Layer 4 of a small transformer language model trained on English Wikipedia (9 layers, counted from 0, width 64).
A neuron adds its activation times its output weights to the MLP's output. To switch it off is to set its activation to zero at one token and run the rest of the model.

Output weights of the MLP neurons that the questions are about. A number n stands for n times 0.006.
n23: -8 -4 40 -8 41 -16 -40 -6 -24 -24 14 44 -33 -15 48 -11 29 -1 -3 6 -16 21 5 20 -30 -43 32 15 3 49 -28 10 -38 -22 11 -4 51 -27 14 -47 -14 -18 3 56 16 -10 27 -25 -27 -18 3 -7 21 5 -34 -30 -23 49 -10 -8 33 11 -4 -19
n38: 42 22 -14 -17 -1 16 37 -31 -1 -23 -41 2 -20 6 -64 -22 12 -41 -56 2 31 13 5 7 7 -2 -49 7 43 -26 17 -4 -6 -15 -17 -8 2 -1 -17 -23 -14 -17 -23 -6 -14 -6 17 52 44 -46 7 17 15 -2 62 48 -3 -9 -30 13 45 20 59 43
n41: 46 -6 33 -34 57 -24 -29 -7 51 -38 -35 -2 33 51 -60 42 11 17 -5 23 -19 -45 -21 3 -16 31 -7 -13 -8 -33 33 40 13 14 -5 -36 -35 -14 -23 28 18 48 -26 -2 12 -27 22 -35 -16 9 45 -30 -18 -10 -25 -4 30 -58 -22 55 23 -33 26 4
n43: -10 -55 46 -24 35 70 -3 72 32 -38 -1 -31 26 -17 25 20 20 -30 17 -7 9 -27 29 -24 -12 -4 12 32 -40 7 13 -32 0 0 -48 -41 21 -43 -18 -53 17 24 47 20 -5 -2 12 2 -14 27 3 -19 46 -9 0 28 -80 15 -16 4 -4 6 17 -21
n44: -20 3 6 -25 -37 31 -8 0 1 -18 4 17 -29 -3 -49 4 52 35 -20 11 9 -63 37 -58 -27 50 7 52 0 -17 12 -21 -9 -2 -21 -29 24 19 30 -5 -18 27 18 -25 7 -5 5 -9 -21 36 -2 -64 28 -47 -5 -29 50 0 28 19 40 69 -27 -31
n50: -49 -54 78 66 -18 -38 29 20 7 18 3 6 47 2 41 -31 53 -54 -30 -36 18 -72 24 -24 -63 26 -24 -1 -44 0 50 -49 -25 35 -2 -2 36 50 -17 1 -18 -7 -26 -39 -41 60 -18 0 -14 -17 9 13 19 -15 -41 -19 14 52 69 56 0 54 -26 -6
n69: -19 41 19 -24 -13 -15 18 -51 21 -12 -1 -31 20 -44 20 -30 16 7 -52 -9 -1 46 -5 -37 10 -52 -36 -29 16 -24 53 34 26 30 37 56 40 34 1 -23 26 27 -6 -38 28 -35 -8 -21 14 0 -11 25 -55 -24 49 29 -8 -32 2 10 -4 -15 -4 -13
n112: 36 23 17 30 -18 -54 0 -31 7 3 -1 -15 -11 33 5 -44 -39 -24 5 18 -38 50 4 -37 4 9 -2 -14 23 12 45 -2 -61 7 34 2 39 58 1 1 -15 1 3 -48 35 3 -25 -20 -8 13 13 -23 -26 52 13 -22 7 -43 -5 15 5 -5 -30 39
n122: 3 0 8 -3 -31 39 10 -32 -11 -41 33 -25 -4 20 -31 43 0 2 17 25 -35 -13 -2 -18 -2 -9 -33 9 32 0 -18 -12 29 -27 -16 8 -28 -16 5 -34 -12 -46 -35 26 -8 34 -39 -40 18 14 21 19 22 32 50 17 -4 15 -20 23 -16 60 -24 -9
n123: -21 -6 43 -31 12 14 -7 19 -54 40 -10 2 40 16 -15 -26 54 -37 39 28 -17 -44 -15 -15 -7 -9 28 -4 10 -29 -5 -8 22 -8 24 17 -4 35 -41 -34 -12 10 42 -7 32 -1 -69 -8 -29 63 11 -34 12 -13 35 46 13 -26 45 11 -64 -23 -19 -21
n137: -14 -6 10 -29 4 -13 3 -26 19 -16 -8 -16 36 -22 -7 14 -16 31 65 -11 -16 17 14 -19 30 1 13 -21 11 37 -11 18 -6 -13 22 -10 1 16 -14 22 -5 -25 -5 -10 11 1 -24 -16 -16 8 -3 -30 -12 -25 -16 -10 -12 53 -1 -17 28 35 -9 15
n150: -11 5 -24 3 53 -11 -68 41 -13 43 -6 -36 32 -12 19 -10 -5 14 22 35 10 -41 -40 -18 24 -14 -7 -37 65 -14 -24 -52 -2 6 -42 0 38 26 19 18 28 -10 -50 10 -19 -21 -55 30 17 -5 -13 54 -36 47 -56 -19 5 -24 2 -9 47 19 54 8
n188: 37 36 -8 47 16 -54 41 -25 -39 16 -15 21 40 15 18 -61 -9 3 -27 -28 38 -42 43 15 18 -70 -5 -29 4 17 56 -22 -11 -40 -13 26 19 49 -37 -10 -38 -38 -31 39 20 -24 -12 -17 23 4 -40 12 -5 -40 -41 18 45 65 12 28 3 -1 -8 27
n208: 4 19 2 32 -63 8 33 -1 28 -10 8 -8 -27 -11 40 -24 8 6 -2 55 8 -11 -37 -23 10 27 5 -3 38 -20 0 -36 -19 -15 -21 -2 9 -13 -31 32 12 17 16 -3 50 -53 6 13 -20 12 15 21 -36 18 -20 18 -2 -36 -30 -28 2 -21 13 24
n246: 41 53 -95 -33 -21 23 79 -44 51 -61 7 -9 -15 -46 30 46 4 13 -73 49 4 -45 6 17 8 48 -32 -83 25 -30 29 23 50 -90 8 -36 39 -13 -39 45 -54 -19 85 -15 -14 -41 -54 18 21 91 2 -61 42 -16 17 -18 76 25 27 27 -16 1 -31 8
n249: -25 -43 -21 -39 -21 36 -32 43 39 43 -52 14 -17 -18 -24 15 -54 19 -28 14 45 -28 -20 -5 -43 65 -3 32 -20 -3 -46 -29 57 2 -44 47 -12 -23 23 -11 51 55 -12 -44 -22 -34 -38 41 78 21 -18 -9 30 3 19 17 39 15 9 10 4 -25 -1 -18

Each question names a token from some text and the token that comes next. It shows the activations a of the neurons there, in the order above. A number n stands for n times 0.08.

Then comes g, the gradient of the next token's log-probability with respect to the MLP's output, scaled to length 1. A neuron's effect is roughly proportional to its activation times (output weights . g). A number n stands for n times 0.0055.

" l", then "ady"
a: 0 -1 0 -1 0 -1 -2 -2 -2 24 91 -2 -2 -2 12 -2
g: 9 -25 26 -2 -25 11 7 -3 -53 -10 -6 15 -8 8 4 5 17 -18 26 -3 5 26 -26 14 -12 51 17 -41 15 12 12 -9 -6 9 39 -33 -3 -12 -13 -6 23 6 14 30 18 -25 -45 23 26 30 -44 38 -18 0 3 7 -21 -15 21 -64 12 -4 -18 -10
Switching off which neuron hurts the next token most? n123

"4", then ","
a: 11 3 27 0 2 -2 -1 28 -2 0 77 -2 49 -2 3 -2
g: 24 22 14 -13 51 -7 -8 -21 30 -9 34 3 -25 -16 -12 34 3 -25 -25 15 -34 50 9 5 2 9 47 -17 33 5 -19 13 -24 4 7 15 -1 -26 -3 -14 -14 -9 23 -63 -23 -17 -6 -2 -14 -9 13 29 -5 22 15 -10 -18 -29 7 -36 -18 13 -19 43
Switching off which neuron hurts the next token most? n112

" the", then " church"
a: -2 2 -1 2 18 1 -2 -2 -2 0 65 9 -2 -2 -1 2
g: -8 18 32 -5 2 -22 -36 43 -8 -22 3 10 7 -4 -9 27 2 32 -2 16 -35 -6 27 5 30 -29 -42 -9 -11 3 -47 -26 3 40 -7 14 20 24 -5 13 30 6 -42 -21 35 -5 -6 49 -2 2 -17 -26 -6 7 9 4 -41 9 13 16 -35 -38 20 0
Which two neurons, each switched off alone, lower its probability most, in order? n150, n137

" L", then "in"
a: 22 0 0 -1 0 0 13 0 -1 -2 88 -1 -2 36 -2 -1
g: 15 2 -13 -14 18 -6 6 -18 -12 16 30 30 2 -8 -25 -32 31 -71 -26 -25 -11 13 5 -3 -11 -24 11 12 21 16 23 13 19 31 34 -6 21 62 -28 3 -17 -3 -22 24 7 -33 9 7 -10 14 12 -18 -7 -44 -10 7 -52 -18 18 -6 3 -4 34 9
Switching off which neuron hurts the next token most? n69

" features", then " that"
a: 10 -2 10 0 15 -2 4 6 -1 10 65 -2 4 -2 18 7
g: 5 61 10 39 -22 -27 21 0 11 -23 -12 7 22 -5 56 8 -7 -15 31 -14 -8 25 14 13 -32 -36 10 -16 -31 4 -20 2 -9 -14 -21 47 14 -14 -30 -25 0 -1 2 35 26 13 15 -49 -14 -11 -47 -11 -20 16 -5 21 -2 -6 -20 27 7 -17 7 15
Switching off which neuron hurts the next token most? n23

" the", then " De"
a: -2 4 -2 3 16 0 -1 -2 -1 -1 65 12 -2 -2 -1 4
g: 19 -46 -52 23 -37 8 1 -1 10 -19 20 3 -9 6 8 43 18 13 -14 4 6 -15 10 -24 19 41 -12 -27 2 -12 60 0 40 -43 -15 1 12 -2 17 6 -10 -32 -6 -3 27 -3 12 -31 27 16 -14 -44 0 -17 -15 3 58 -9 5 -14 -5 3 -6 -3
Which neuron, switched off, raises the next token's probability most? n150

" was", then " an"
a: 0 0 -2 -1 5 14 0 16 13 0 60 -2 5 1 -2 -2
g: 0 9 -42 57 41 -12 11 11 -6 -30 -19 26 -46 -16 23 38 9 26 17 -25 3 -1 -39 -14 -18 1 -11 13 13 12 2 18 19 -2 -26 -33 -7 -29 -21 14 -20 -38 -10 30 -13 10 8 -6 7 25 -35 -15 0 -34 4 28 -12 44 19 27 3 4 -17 26
Which neuron, switched off, raises the next token's probability most? n112

" in", then " F"
a: 4 -2 2 3 0 0 -1 -2 11 -1 62 2 -2 -2 14 1
g: -4 -44 -38 5 12 20 2 11 21 -31 0 11 -13 -38 -6 34 -12 16 2 -31 15 11 -20 -4 9 48 11 -9 -6 -23 33 14 33 -38 -13 -12 -18 9 -1 31 -6 7 14 27 17 -26 24 -43 23 31 -15 -26 42 -25 -19 35 27 -29 -11 -15 23 -14 -14 -14
Which two neurons, each switched off alone, lower its probability most, in order? n246, n137

" Sar", then "ah"
a: 4 -1 25 45 -2 0 -2 -2 12 14 88 13 -2 30 12 38
g: 10 15 -5 -6 -8 34 -6 -40 14 56 23 17 4 15 -19 9 -9 -20 -25 12 22 -10 10 8 5 0 -8 16 18 -47 -25 -29 -44 -6 9 -3 13 -45 -7 -34 43 -7 21 -23 42 -24 -39 16 -32 -7 3 5 -34 -6 -4 4 24 20 -12 4 41 26 7 17
Which two neurons, each switched off alone, lower its probability most, in order? n208, n249

"ur", then "se"
a: 10 -1 14 27 10 -2 -2 -1 -2 0 79 6 -2 -2 0 -1
g: -24 -33 -23 31 -42 2 29 30 12 -19 8 22 33 -15 7 10 -1 23 14 17 -19 -24 -5 18 -1 -67 7 -8 -7 12 43 -5 12 -9 22 -29 -43 -16 -12 -13 -26 1 16 -18 0 14 -19 -34 5 7 16 15 10 39 -4 -16 4 -12 -42 41 14 -5 34 24
Switching off which neuron hurts the next token most? n43

"e", then "ong"
a: 9 -2 9 -2 14 -2 -2 -1 0 9 83 -2 -2 -2 0 8
g: 5 14 5 12 -14 -26 -4 -5 -36 26 11 15 5 -28 -5 -12 -10 -5 -28 -6 10 -5 5 6 -82 19 21 63 5 -6 16 -13 -12 -12 -8 10 -40 26 23 17 17 -11 -43 51 -10 23 16 17 7 2 -5 -5 35 -15 -15 -1 -33 19 24 -36 -20 14 13 3
Which neuron, switched off, raises the next token's probability most? n137

" though", then " they"
a: 1 -2 -1 33 8 2 0 -2 0 -2 62 0 1 -2 4 28
g: 45 5 17 2 -3 -21 -23 10 57 44 4 7 4 -50 1 -56 -4 -17 9 11 30 46 0 -2 18 -26 30 1 2 1 -32 -20 -5 34 18 -11 -9 3 -26 0 12 -42 -10 -39 5 -30 8 11 -9 -25 -26 20 -30 -11 31 16 -1 21 -13 3 7 -9 2 12
Which neuron, switched off, raises the next token's probability most? n43

"s", then "/"
a: 6 -1 6 0 13 0 12 -2 -2 -1 73 2 18 -1 0 2
g: 0 -40 -14 -19 -6 15 -8 53 19 -14 -37 28 -14 -26 -38 21 24 -29 12 -16 -10 -47 26 -34 -20 11 -14 47 -23 18 -10 13 13 8 17 21 8 -7 -18 17 25 -2 37 -46 10 -3 10 -19 34 8 -7 8 -39 5 -14 1 12 -25 19 34 20 -6 11 -6
Which neuron, switched off, raises the next token's probability most? n188

" en", then "em"
a: -1 -2 11 -1 3 -1 0 -2 24 -2 79 6 1 -1 -1 -1
g: 15 -9 -5 30 -32 -29 -19 -33 0 -59 -23 -48 -8 18 27 -2 -20 21 28 28 27 -65 32 40 -25 18 -1 22 15 -13 -9 28 9 1 1 26 0 -5 -28 -8 -4 15 -14 25 6 1 23 32 4 -26 -1 21 -1 5 2 -9 13 35 -10 1 -20 -16 0 -29
Switching off which neuron hurts the next token most? n122

" invol", then "ves"
a: 0 19 21 -1 -1 28 -1 43 -1 15 74 -1 5 -2 4 -1
g: -38 -38 23 28 -22 11 1 17 42 -21 9 -19 0 -51 -7 -27 -2 27 -12 5 28 -37 39 -13 -35 -2 17 -16 -26 -23 34 11 -6 -8 6 -46 -10 31 28 -19 -14 12 3 -26 -15 4 1 21 15 41 12 -9 8 3 -23 40 43 13 3 -11 6 -10 14 -12
Switching off which neuron hurts the next token most? n50

" adv", then "ant"
a: 0 24 30 12 -1 1 -1 1 11 -2 76 1 16 -1 13 28
g: 7 34 37 8 -29 -21 -46 4 5 53 -50 -6 30 12 7 37 12 26 -8 16 10 -9 -22 -8 -26 -1 -32 5 22 1 5 12 -12 9 8 -56 12 37 -27 1 -5 -14 22 6 27 -28 -5 -17 -12 -23 -8 -21 41 29 8 -2 13 -13 -3 14 -3 -7 -47 -6
Switching off which neuron hurts the next token most? n41

" of", then " Kore"
a: -2 -2 15 1 20 1 0 9 2 -1 67 4 -2 -2 -2 15
g: -15 -29 -17 -16 13 13 12 10 -31 -4 -23 -22 -21 -12 11 8 22 -8 -10 10 -8 4 -32 1 42 37 25 23 17 14 5 -8 19 -30 7 -3 -47 16 -24 -19 -17 30 -12 -17 -37 18 9 -14 -6 59 39 3 -16 -37 -19 21 12 -8 8 5 25 56 1 -36
Switching off which neuron hurts the next token most? n44

"und", then " Town"
a: 16 -2 25 33 -2 -1 0 -2 17 -2 85 -1 23 -2 -2 28
g: 10 3 7 -8 1 -4 -15 -4 8 -41 -4 20 -24 -45 -4 17 -23 21 14 -6 -11 9 -7 -51 28 -10 -41 8 -23 -31 6 6 -38 -50 -8 5 -30 6 10 1 32 3 14 -18 11 -1 -3 32 16 41 7 -10 37 31 39 35 23 -12 25 2 -31 27 27 -27
Switching off which neuron hurts the next token most? n249

"er", then "ge"
a: 13 -2 1 0 -1 0 0 0 22 0 80 3 -2 0 -2 -1
g: 6 -30 11 18 -44 -18 -5 17 2 -36 37 14 5 21 11 30 1 -11 -2 -33 -3 -15 -4 -31 1 -14 -33 -8 36 30 24 -13 16 -33 -8 17 -31 30 32 14 -13 39 40 14 22 1 -15 -29 35 11 -8 -26 -5 26 33 -26 -34 -18 -21 10 -24 -20 19 -13
Switching off which neuron hurts the next token most? n122

"9", then "2"
a: 5 -2 28 6 2 -2 0 10 0 -1 82 -2 24 0 5 -2
g: -4 11 8 0 -36 50 -15 -31 -38 30 15 13 -3 -24 13 -6 39 6 30 -49 13 19 -16 27 -13 -20 9 16 -44 -15 29 16 36 -11 -33 11 22 -5 -11 24 -22 19 -2 14 -31 -7 4 -19 17 -44 9 -8 4 12 -26 -13 -37 12 34 6 32 -16 -6 9
Switching off which neuron hurts the next token most? n188

"ong", then " Y"
a: 18 -1 33 20 24 -2 0 -2 1 0 73 -2 17 -2 0 18
g: 6 -15 -15 -36 -10 -17 0 -34 -14 21 -27 31 8 -27 9 -17 -30 -19 -17 1 47 -1 -8 1 37 15 -29 -35 19 21 21 1 -12 -39 -25 7 -38 -37 11 5 18 18 20 22 -18 -8 -1 -14 2 33 -4 5 -3 -14 6 19 67 40 23 -3 19 33 -9 -12
Switching off which neuron hurts the next token most? n137

" M", then "ission"
a: 3 0 -1 -1 -2 -1 7 -2 6 -1 90 -2 -2 15 3 0
g: 2 -40 11 -44 -3 -24 31 -4 16 -17 11 11 -2 -36 -3 33 -7 44 37 13 0 11 5 16 -10 29 -8 8 6 -17 -31 18 -2 -1 16 -8 10 29 22 -25 -5 0 -16 22 8 -44 23 49 -40 -30 -25 12 2 -34 -11 25 -9 -42 6 23 36 -15 -5 -25
Switching off which neuron hurts the next token most? n137

"5", then "),"
a: 0 -1 35 17 0 22 -2 25 -2 6 79 -1 44 -2 0 8
g: -14 -23 0 22 52 43 20 -25 31 21 -18 -44 18 4 -52 -10 -22 3 -23 -24 1 -8 27 -2 15 8 2 -9 -26 19 0 14 -5 23 -16 16 -38 30 4 6 20 26 -27 -1 -22 8 22 -18 46 -49 -18 30 -16 2 -13 1 2 -30 -19 9 32 -6 -11 12
Switching off which neuron hurts the next token most? n41

"cl", then "ick"
a: 10 -1 0 -2 -1 0 -2 -1 9 8 86 1 5 11 8 -2
g: 29 29 -15 -29 -25 6 3 0 -13 -24 -32 27 -5 10 -16 17 40 -29 6 4 27 26 35 23 -1 13 16 21 -2 8 -17 23 14 -20 -11 15 -42 25 -4 8 16 -34 -22 0 -1 2 1 21 31 -31 -10 -29 4 9 10 -35 20 47 -41 -12 -50 -42 17 -14
Switching off which neuron hurts the next token most? n246

"ed", then " by"
a: 0 14 12 23 6 0 -1 -2 -2 2 67 -2 29 -2 -2 16
g: 23 11 0 81 -25 36 -15 -13 -3 -1 -1 25 -8 15 -1 -5 5 21 12 -10 -46 5 -3 -47 6 -12 -11 -23 2 33 -3 -15 9 -9 -30 33 -5 25 -2 12 3 -28 22 7 5 -5 11 -21 -13 6 13 -6 2 -3 -10 -50 -15 13 25 9 39 -69 -3 1
Which two neurons, each switched off alone, lower its probability most, in order? n188, n137

" Empire", then " in"
a: 16 -1 19 -2 15 -2 -2 -2 0 8 64 -1 20 2 -1 34
g: -24 37 -17 46 24 -2 -15 -10 15 -15 -13 7 33 32 19 -26 -18 25 38 31 -10 5 15 1 -16 -33 -22 11 -15 -17 -11 -14 34 49 -2 13 0 -3 13 -10 31 -16 -14 58 12 12 -3 -19 32 -9 -36 -14 10 -24 -7 1 -19 -32 -3 4 -20 -33 -28 -35
Switching off which neuron hurts the next token most? n188

"ine", then " during"
a: 38 -1 23 -2 19 0 -2 1 1 -1 77 0 15 0 -1 30
g: -16 39 -27 55 3 18 -21 6 -13 -7 3 10 27 5 17 -44 -10 -7 40 11 -30 26 16 -9 9 -29 -5 -18 7 -18 -34 8 -8 33 8 12 18 20 -1 -7 7 -6 14 37 -21 29 18 -12 -13 -16 9 15 7 3 -7 -14 -35 -42 -37 23 40 -22 -4 -57
Switching off which neuron hurts the next token most? n23

"alf", then " of"
a: 41 6 -2 -1 2 0 -2 0 1 -2 75 -1 4 -1 26 9
g: 24 19 -29 6 -10 -25 -12 37 -28 14 20 -13 7 11 -27 0 33 -3 0 32 -24 -17 42 -20 4 30 17 -22 -35 -31 -42 13 11 17 -4 -17 1 22 -5 -12 28 13 -17 -41 -21 -35 1 -7 -3 17 -7 22 26 -13 3 8 59 1 5 11 39 -10 -48 -15
Switching off which neuron hurts the next token most? n246

"ing", then " m"
a: 21 16 -1 -2 2 -1 -2 -1 -2 -2 77 0 9 -2 -1 -1
g: -9 -33 33 -36 -12 9 14 27 34 9 3 2 -15 25 -4 -21 -8 -25 -31 -24 30 -41 6 -27 6 -18 -46 -22 9 -5 10 -1 13 -14 -12 -28 21 -4 -10 8 35 21 -17 46 44 13 -20 58 3 16 5 -41 -7 -3 10 -3 -24 -11 -2 -15 13 6 34 28
Switching off which neuron hurts the next token most? n38

"9", then " when"
a: 7 -1 2 13 13 -2 0 4 -1 18 75 -1 28 0 13 0
g: -9 30 -29 -5 38 -25 2 0 31 -1 -13 -41 -17 -28 27 -13 -1 4 25 48 -26 6 -6 -21 36 22 -24 -37 20 -44 -18 -12 39 26 11 -4 -21 6 11 -2 10 5 27 4 -6 6 -24 2 14 45 -25 -13 -3 2 14 5 0 -7 1 1 -62 7 35 -22
Which neuron, switched off, raises the next token's probability most? n188

"ly", then " h"
a: -1 -2 -2 1 31 -2 0 4 3 -1 71 -2 14 -2 -2 30
g: -38 -42 29 -58 29 7 -41 -15 -13 22 -15 6 2 5 11 1 0 -1 -34 -13 39 9 -29 11 3 7 0 -14 14 -5 21 -26 -2 -41 26 -25 -5 2 7 -2 3 27 -40 53 6 8 -19 57 0 1 10 -35 -17 25 9 28 -7 -4 19 7 -9 13 10 23
Switching off which neuron hurts the next token most? n249

" church", then " member"
a: 22 0 20 1 15 -2 -2 -2 2 3 71 -1 -2 -2 37 28
g: -2 -12 -1 -34 25 3 -19 9 23 53 -14 2 -9 -60 33 18 -24 -1 -25 -21 9 -22 1 8 -8 12 16 2 -3 19 -3 2 -2 -67 -16 -25 17 -1 21 4 16 6 -26 17 16 25 39 -31 -14 23 4 -21 -41 5 -18 -25 42 14 39 3 -12 0 16 19
Switching off which neuron hurts the next token most? n246

" Williams", then " was"
a: 19 0 20 3 8 9 12 -2 11 10 75 -1 13 0 3 5
g: -21 35 34 13 2 -9 -19 -12 21 -1 22 -4 -42 -35 -19 -31 2 0 29 -18 -7 13 -13 -36 50 -14 26 2 21 2 4 7 38 -17 -4 -16 12 -8 8 -15 -80 0 -3 -2 14 -7 25 -22 -19 34 -31 -1 20 -13 -6 38 10 36 9 -7 2 7 -25 17
Which neuron, switched off, raises the next token's probability most? n41

"gress", then "es"
a: 4 10 4 0 9 -1 -2 -2 -2 24 66 11 -2 -2 -2 13
g: -49 -61 14 -5 -13 0 -3 -11 32 -27 41 4 -27 10 -38 1 -4 4 23 22 1 -6 44 10 -24 28 39 -7 6 -5 30 -27 -16 4 8 -14 38 -20 -4 14 -11 -12 -26 -19 -18 -8 14 -16 16 48 -9 10 -25 16 17 4 0 7 -14 40 -11 -36 30 -7
Which two neurons, each switched off alone, lower its probability most, in order? n249, n44

"ang", then " came"
a: 19 0 -2 5 7 0 0 0 -2 -1 76 -1 6 6 0 14
g: 14 23 23 -23 -3 10 -5 -6 45 1 12 -32 -29 22 -1 -8 -10 -41 38 0 0 -22 -13 4 53 -29 27 -7 0 -42 -53 14 16 11 10 -15 12 15 19 -6 -30 -20 48 -23 0 -22 19 -51 -35 9 -10 5 -27 10 16 13 -20 9 10 14 14 10 24 11
Switching off which neuron hurts the next token most? n137

" ev", then "idence"
a: -2 14 9 8 -2 5 0 16 2 0 69 6 29 -1 -2 12
g: 19 31 -16 14 -8 2 14 26 12 -14 7 27 51 3 3 14 13 -8 -21 -20 -9 -35 9 45 19 -66 -27 10 -7 -3 3 23 7 18 -1 -12 0 3 32 -15 0 16 18 -43 15 -19 -20 10 -20 -3 19 -39 13 -44 -19 -10 -33 -10 -10 4 39 -46 13 24
Switching off which neuron hurts the next token most? n188

" of", then " A"
a: 1 -1 3 -2 24 -2 0 6 7 -2 65 8 -2 -1 -2 15
g: 4 -7 -64 42 -18 4 17 -6 10 -31 11 -13 -42 -19 11 20 -10 6 -26 -18 -8 -7 -1 -12 5 21 12 3 -20 -8 22 14 21 -32 -35 -17 10 6 -4 15 4 -2 32 45 -19 -38 15 -24 12 26 -7 -22 55 9 -16 12 66 17 -20 -13 19 -1 1 -9
Switching off which neuron hurts the next token most? n44

" Par", then "ris"
a: -2 -2 -1 18 10 -1 0 0 21 -2 94 0 11 4 2 23
g: -6 9 -6 20 6 -31 -4 58 -14 7 -15 -8 -2 -1 19 -41 28 16 -26 60 -31 1 -29 19 -25 -12 -7 -14 7 20 1 12 -8 10 30 41 10 20 25 -40 -11 -39 28 -17 12 8 5 -27 2 23 -13 -32 -26 -5 6 -17 8 13 25 -42 -3 7 -31 29
Switching off which neuron hurts the next token most? n188

" that", then " the"
a: 9 0 1 6 23 -1 -1 -2 12 -2 58 -1 -2 -2 25 21
g: 8 10 3 50 25 -11 -3 -47 -10 -9 22 9 -18 3 18 13 36 0 -61 5 -36 -22 18 20 -5 -26 -10 -17 -20 18 24 -13 -62 -18 9 21 14 3 8 9 8 -19 24 13 17 3 -26 -30 -26 19 23 -7 12 2 -6 -29 -10 31 -20 1 35 22 -29 33
Switching off which neuron hurts the next token most? n246

" ", then "3"
a: 8 -1 0 -2 -1 -1 0 11 -2 5 78 0 20 21 29 0
g: -16 -12 -4 13 10 24 2 -5 21 -16 16 21 -1 24 9 -1 -6 11 -19 30 2 18 36 0 -54 9 -5 -3 26 -21 -19 14 -33 2 -22 -58 -15 -6 3 -50 13 -27 18 20 -24 3 -26 -32 14 0 28 -36 -13 -2 14 23 27 7 -21 47 -9 -11 5 58
Switching off which neuron hurts the next token most? n246